Layer 2 of a small transformer language model trained on English Wikipedia (13 layers, counted from 0, width 96).
A neuron adds its activation times its output weights to the MLP's output. To switch it off is to set its activation to zero at one token and run the rest of the model.

Output weights of the MLP neurons that the questions are about. A number n stands for (n - 500) times 0.0019.
n16: 697,524,472,786,488,429,496,453,433,485,700,680,550,467,377,170,528,620,402,256,380,384,491,492,463,369,549,562,587,443,328,529,400,370,634,537,659,496,520,577,563,492,450,468,438,516,321,598,580,520,609,525,397,472,294,517,371,162,667,260,671,724,563,687,426,512,678,571,584,549,476,648,324,692,346,291,528,317,862,431,366,460,544,522,204,431,533,360,362,699,427,766,587,474,328,705
n67: 496,427,631,388,698,640,412,481,571,724,519,293,584,479,640,526,416,309,500,448,513,606,247,542,187,644,500,358,815,387,574,419,647,446,438,438,312,623,386,488,525,504,209,676,599,445,341,586,632,565,488,615,483,391,397,496,622,447,337,407,459,463,563,377,496,535,583,670,427,507,434,580,558,442,403,660,277,558,418,314,545,572,276,563,393,714,347,543,722,715,595,504,428,691,565,169
n80: 592,529,469,550,367,487,321,550,377,355,383,657,557,574,549,580,571,560,397,470,387,440,400,415,526,555,500,509,509,631,354,494,487,621,490,639,427,606,503,486,466,270,608,577,445,654,613,593,327,571,590,444,492,573,558,578,400,654,422,503,706,533,639,311,483,471,535,629,298,462,603,464,575,474,589,375,610,488,433,645,417,429,446,401,461,564,447,378,346,605,381,515,492,488,375,509
n167: 632,673,588,725,522,635,362,215,633,734,602,394,448,341,523,478,320,620,452,277,215,539,514,572,418,518,403,672,356,592,466,880,690,628,365,435,637,533,473,656,624,177,788,279,665,389,422,445,543,350,515,673,404,549,390,409,486,308,468,427,428,412,641,599,648,408,780,549,554,402,459,685,702,372,597,541,246,509,442,568,349,622,496,169,798,724,704,407,149,386,543,309,436,579,284,690
n169: 456,474,521,587,565,303,370,689,421,679,566,392,581,672,418,557,618,640,388,393,369,443,776,306,483,539,478,531,496,526,473,513,505,371,295,526,360,667,331,565,597,294,470,830,626,530,444,543,411,534,472,478,332,266,789,581,487,667,500,350,288,658,682,424,361,513,360,487,322,552,671,656,465,745,458,38,508,543,718,679,614,508,580,657,463,729,413,344,308,401,472,284,500,232,846,585
n227: 677,443,671,449,292,275,474,651,486,464,827,721,536,548,687,450,570,455,689,515,255,681,485,585,452,313,699,169,437,404,424,591,436,400,848,356,348,500,678,371,314,407,379,373,777,403,519,293,436,348,711,363,658,574,650,155,500,395,466,782,580,477,394,643,192,404,544,547,396,696,810,396,490,586,361,644,239,490,672,541,612,538,304,804,409,256,820,437,403,308,522,654,589,479,739,667
n244: 597,444,205,661,508,354,358,500,254,378,475,621,427,488,427,566,695,523,628,442,514,427,378,445,457,565,539,412,526,487,573,565,490,586,407,379,464,654,437,483,695,249,352,636,467,430,181,444,429,363,514,434,211,475,643,891,855,378,453,582,505,521,492,621,348,699,531,420,334,404,616,455,491,340,846,327,555,762,454,394,290,636,442,695,434,697,718,635,675,562,362,371,544,759,462,802
n250: 420,557,261,639,597,220,293,713,580,605,607,670,666,417,297,677,318,452,429,619,343,336,522,395,512,450,634,496,542,284,300,583,749,463,411,604,473,525,516,492,772,466,383,390,445,517,595,720,628,696,496,500,568,528,580,466,647,561,773,142,608,385,436,388,334,483,597,596,472,542,328,419,475,640,353,454,428,504,500,263,596,358,331,300,555,745,349,379,504,453,450,571,822,522,338,635
n259: 384,666,690,584,741,710,462,652,601,255,411,332,422,656,504,524,336,368,444,578,345,437,610,484,538,357,521,313,564,551,615,454,397,250,662,551,356,564,615,446,670,479,636,426,627,597,329,492,275,467,482,619,722,545,415,487,623,443,638,746,610,290,427,500,546,407,581,467,446,141,696,223,571,433,686,643,325,450,350,554,571,586,321,428,528,629,322,699,516,312,653,419,679,338,529,848
n269: 588,508,566,533,456,715,484,512,508,661,372,517,600,586,680,516,701,567,418,337,356,500,437,546,325,534,293,535,509,418,586,346,352,696,548,487,142,352,429,547,697,605,318,260,468,586,671,341,668,208,509,526,530,355,543,656,496,303,474,491,805,364,570,272,689,723,787,687,193,313,674,438,659,372,446,294,550,376,572,395,563,643,549,417,822,473,418,647,488,337,544,445,651,528,508,294
n294: 386,542,389,475,407,621,422,545,694,427,401,195,416,399,419,508,634,397,553,323,393,682,280,315,491,577,569,396,448,556,527,470,438,581,553,371,317,675,898,671,465,465,582,614,646,892,291,509,196,458,835,321,489,566,347,634,435,594,680,398,513,479,512,404,719,444,300,571,239,452,564,482,702,397,673,706,425,474,468,391,173,542,595,610,455,645,370,401,587,500,492,486,421,794,584,243
n328: 531,867,612,631,639,162,472,612,764,399,227,204,761,297,678,597,580,330,359,343,561,323,287,605,586,800,459,526,479,602,591,394,630,485,379,230,339,521,510,500,427,138,64,739,471,710,429,408,463,359,718,454,575,653,183,685,345,835,779,626,324,642,529,652,291,449,490,461,430,552,399,531,663,591,255,643,431,434,329,613,581,630,252,380,756,742,294,485,569,544,462,446,632,734,346,506
n330: 489,357,167,386,544,545,340,510,575,398,798,236,495,692,278,672,667,344,287,484,691,554,614,778,654,30,568,238,589,609,332,691,638,690,640,567,164,547,212,433,193,516,688,429,80,625,407,743,500,357,456,400,527,430,401,629,490,673,438,536,343,396,579,245,386,846,668,615,515,846,556,527,567,598,425,479,715,603,571,390,511,535,335,594,333,828,563,266,440,662,645,269,328,494,505,545
n353: 463,394,232,496,567,483,543,398,642,316,515,368,329,558,444,681,414,749,561,443,310,733,325,590,389,484,564,653,290,440,508,813,456,536,207,440,703,464,446,500,586,504,556,332,590,344,488,420,541,626,572,544,590,496,358,347,532,571,488,464,708,683,332,215,396,635,746,566,477,493,484,598,552,567,316,392,558,330,630,369,500,488,281,688,754,559,504,728,431,534,612,458,404,245,481,613
n367: 619,660,569,547,268,705,504,457,431,335,565,356,404,512,410,816,417,448,405,477,480,716,580,443,576,482,681,577,286,468,509,281,310,629,530,419,371,742,496,670,314,267,418,148,424,342,719,396,740,416,375,459,660,630,685,556,523,627,612,741,378,422,741,462,590,428,700,626,385,567,242,361,392,531,439,527,783,348,514,300,472,628,444,105,470,833,350,477,474,367,660,696,388,697,632,568

Each question names a token from some text and the token that comes next. It shows the activations a of the neurons there, in the order above. A number n stands for (n - 500) times 0.0058.

Then comes g, the gradient of the next token's log-probability with respect to the MLP's output, scaled to length 1. A neuron's effect is roughly proportional to its activation times (output weights . g). A number n stands for (n - 500) times 0.00092.

"ool", then " play"
a: 479,496,499,479,491,475,476,496,490,472,604,499,525,666,499
g: 345,637,754,504,575,467,456,426,665,457,675,504,453,605,519,544,375,434,452,743,344,673,560,454,535,313,504,484,377,457,459,386,498,336,456,404,383,443,336,586,648,524,509,514,702,616,616,591,486,293,712,312,446,544,445,412,612,342,390,536,311,536,515,522,444,452,751,554,487,658,655,653,409,598,426,735,473,525,508,526,454,467,520,451,430,607,484,518,566,540,496,427,455,235,337,446
Which neuron, switched off, lowers the next token's probability most? n353

"|", then " Fl"
a: 478,486,473,472,471,496,482,475,496,473,484,499,486,726,498
g: 430,590,498,554,522,371,267,162,665,516,555,590,573,554,750,433,474,571,505,337,534,542,255,385,474,569,504,452,543,579,701,451,490,559,580,417,578,512,409,409,453,501,627,637,523,470,532,429,572,303,481,442,827,377,501,357,367,449,659,512,450,251,500,632,356,638,577,659,338,477,591,366,616,562,496,420,659,528,562,576,623,468,446,502,663,642,514,478,375,505,462,374,446,414,443,513
Which neuron, switched off, lowers the next token's probability most? n353

" He", then " was"
a: 492,702,498,498,471,498,491,500,488,555,489,497,481,500,498
g: 365,611,370,374,654,454,399,375,453,539,562,626,363,349,401,597,560,328,589,517,592,261,509,420,431,536,356,472,472,299,529,472,384,373,416,602,259,459,431,473,503,666,409,426,508,674,478,688,533,630,675,498,579,398,678,550,822,619,517,468,514,600,486,379,481,636,623,287,478,659,352,725,391,430,526,583,560,450,469,567,677,567,436,729,412,461,543,491,479,477,576,501,442,447,554,460
Which neuron, switched off, lowers the next token's probability most? n67

" n", then "ine"
a: 477,473,497,471,471,500,566,495,477,725,499,472,490,491,474
g: 264,538,423,628,617,381,615,484,587,591,440,477,508,545,405,481,278,528,382,575,475,499,568,659,521,346,570,417,534,377,330,480,575,538,582,428,299,404,355,512,625,531,440,505,437,718,307,416,513,590,610,282,632,685,755,562,541,502,356,622,545,579,501,451,265,471,426,492,479,806,642,520,445,471,482,465,486,533,486,402,612,479,487,512,252,708,514,449,574,391,484,388,464,558,645,691
Which neuron, switched off, lowers the next token's probability most? n244

"as", then "her"
a: 481,488,495,471,498,471,525,482,489,490,474,492,500,482,488
g: 311,524,483,386,499,588,510,378,337,526,433,313,721,342,566,466,551,976,622,489,454,613,621,440,550,482,381,496,445,614,767,463,368,551,565,648,478,592,429,419,332,440,621,485,539,477,568,525,431,497,478,343,483,531,395,592,387,476,544,600,583,588,509,626,462,648,406,443,677,428,596,414,438,471,531,496,260,479,401,575,306,491,594,622,539,529,305,595,548,625,380,535,508,449,303,498
Which neuron, switched off, lowers the next token's probability most? n250

" an", then " att"
a: 479,498,488,972,486,496,500,484,476,637,483,489,499,494,473
g: 628,682,493,407,372,567,386,450,485,505,423,412,583,452,476,539,252,489,540,622,511,584,268,343,562,489,486,365,573,501,301,586,590,639,625,557,510,534,764,615,439,277,723,509,314,405,532,519,575,496,405,456,363,669,666,467,401,465,436,493,538,444,472,682,430,353,431,441,400,683,589,607,630,450,586,567,501,551,539,231,452,509,563,551,453,438,355,704,450,421,392,631,724,540,352,564
Which neuron, switched off, raises the next token's probability most? n269

" and", then " as"
a: 488,477,486,599,473,496,476,495,490,485,490,548,497,491,504
g: 405,489,636,482,503,518,450,496,524,308,437,539,620,520,341,528,638,482,523,572,680,375,541,394,622,411,353,441,745,368,607,540,609,509,703,266,506,551,670,489,191,552,443,628,445,397,452,391,569,383,384,623,569,415,665,608,744,435,687,469,430,695,604,392,561,468,280,410,427,533,429,552,681,459,415,432,419,447,294,508,446,471,511,484,667,487,585,605,661,535,420,378,525,468,523,359
Which neuron, switched off, raises the next token's probability most? n167

"inal", then "s"
a: 471,499,499,486,499,491,471,500,481,472,472,497,588,475,471
g: 553,462,338,464,504,652,568,483,498,458,459,552,382,513,553,449,495,575,611,302,524,602,577,568,296,554,528,306,810,482,566,607,334,528,517,567,639,508,536,332,352,363,516,473,437,406,442,502,642,529,504,519,710,344,539,500,470,706,749,537,293,515,653,411,399,604,513,547,511,546,465,292,590,491,429,291,612,613,665,378,508,323,268,542,606,456,372,518,294,461,478,456,662,618,607,526
Which neuron, switched off, lowers the next token's probability most? n330

"ated", then "."
a: 483,493,498,496,474,471,474,498,474,476,478,669,498,484,513
g: 424,449,498,508,557,522,646,493,544,582,413,407,567,233,368,682,529,507,460,441,425,645,401,487,368,781,420,410,583,302,512,518,652,538,378,322,420,463,617,555,493,612,499,561,356,570,423,482,297,544,355,475,332,494,411,681,516,533,614,487,434,451,349,701,484,509,455,436,558,533,637,612,676,601,187,554,421,722,622,552,414,624,552,432,469,731,354,641,617,559,547,502,469,338,445,453
Which neuron, switched off, lowers the next token's probability most? n328

" t", then "en"
a: 475,473,478,473,490,495,498,471,476,792,493,500,667,488,491
g: 457,481,424,316,557,458,391,441,398,597,654,685,408,534,314,678,352,354,461,645,346,601,398,498,395,241,630,431,347,469,282,584,469,473,398,385,437,307,464,586,555,450,446,658,438,492,672,484,550,452,564,378,488,567,402,608,629,521,533,727,481,485,483,534,586,636,650,561,552,494,421,464,343,382,344,565,567,419,635,645,601,580,465,508,541,798,588,453,649,453,620,609,296,541,453,637
Which neuron, switched off, lowers the next token's probability most? n330

" K", then "yl"
a: 681,522,473,495,489,489,494,574,502,729,495,500,493,484,486
g: 522,697,402,623,258,453,430,598,450,488,418,454,635,610,705,315,662,567,258,533,482,541,630,503,532,451,639,618,458,481,549,735,598,335,396,372,545,507,557,552,417,361,488,503,243,605,557,471,546,463,628,560,444,412,336,708,377,523,388,294,594,341,373,543,487,628,534,254,404,587,502,737,516,523,652,525,436,480,561,603,503,415,578,391,519,513,357,464,452,559,633,500,452,670,388,444
Which neuron, switched off, lowers the next token's probability most? n16

"ian", then "-"
a: 485,491,484,494,478,498,471,500,597,471,471,483,499,496,472
g: 363,436,632,441,489,419,517,488,660,164,514,539,364,363,408,654,411,655,330,343,519,382,619,533,444,703,443,574,518,585,572,503,514,517,432,630,310,536,501,621,554,449,510,454,657,493,658,341,437,356,458,575,600,690,675,540,547,283,556,491,429,371,383,652,618,422,480,592,603,297,436,461,310,416,520,471,547,643,506,556,508,729,395,508,408,613,468,421,774,512,412,608,529,402,582,451
Which neuron, switched off, lowers the next token's probability most? n259

"ott", then "a"
a: 471,496,481,475,500,490,475,484,472,486,814,500,499,481,498
g: 394,361,489,488,429,400,540,555,401,384,629,447,560,418,528,501,537,509,660,497,389,640,537,472,452,518,510,395,448,481,458,574,262,939,360,504,260,517,454,694,534,521,338,681,517,518,592,464,196,366,399,467,520,470,543,691,279,395,462,724,488,622,355,501,591,358,435,529,551,519,693,503,495,469,509,610,686,365,599,480,539,447,571,703,572,544,506,470,468,412,470,540,485,614,438,597
Which neuron, switched off, lowers the next token's probability most? n294

" local", then " team"
a: 472,471,494,472,486,500,474,497,717,658,498,471,471,500,480
g: 370,644,650,445,724,419,614,444,465,618,496,459,366,410,515,276,330,590,554,421,632,557,581,506,470,237,563,455,515,700,504,391,557,432,221,722,553,456,492,539,464,415,440,603,469,545,282,689,461,574,454,402,454,633,487,292,413,402,393,641,277,453,681,545,560,590,696,556,514,550,506,476,363,617,611,620,477,519,555,550,510,434,556,221,501,454,596,517,377,566,612,428,620,480,579,425
Which neuron, switched off, raises the next token's probability most? n269

"s", then ","
a: 499,498,491,472,474,491,579,500,498,492,498,531,479,483,490
g: 191,494,399,348,694,388,438,413,565,402,526,544,463,565,512,719,412,448,548,493,305,485,476,494,470,523,408,524,482,445,468,402,458,435,508,581,522,424,491,593,806,507,470,345,308,668,658,438,492,500,725,597,446,495,525,506,301,505,488,480,410,376,426,588,611,349,622,716,467,634,413,394,481,458,438,709,611,474,640,705,534,533,733,592,553,587,225,470,568,485,503,479,534,373,624,373
Which neuron, switched off, raises the next token's probability most? n244

"in", then "ar"
a: 473,491,498,474,484,498,655,497,473,478,504,491,496,480,498
g: 661,624,623,363,580,585,534,528,654,465,653,456,160,584,545,536,437,472,488,625,462,385,416,595,414,495,378,618,275,603,589,592,355,418,346,515,477,433,464,387,674,572,510,609,545,725,607,466,509,364,338,638,351,558,391,525,565,599,467,656,536,435,464,670,500,665,490,569,459,597,531,407,340,329,567,709,481,322,411,598,403,429,484,582,498,341,358,574,498,261,474,443,488,506,705,415
Which neuron, switched off, raises the next token's probability most? n244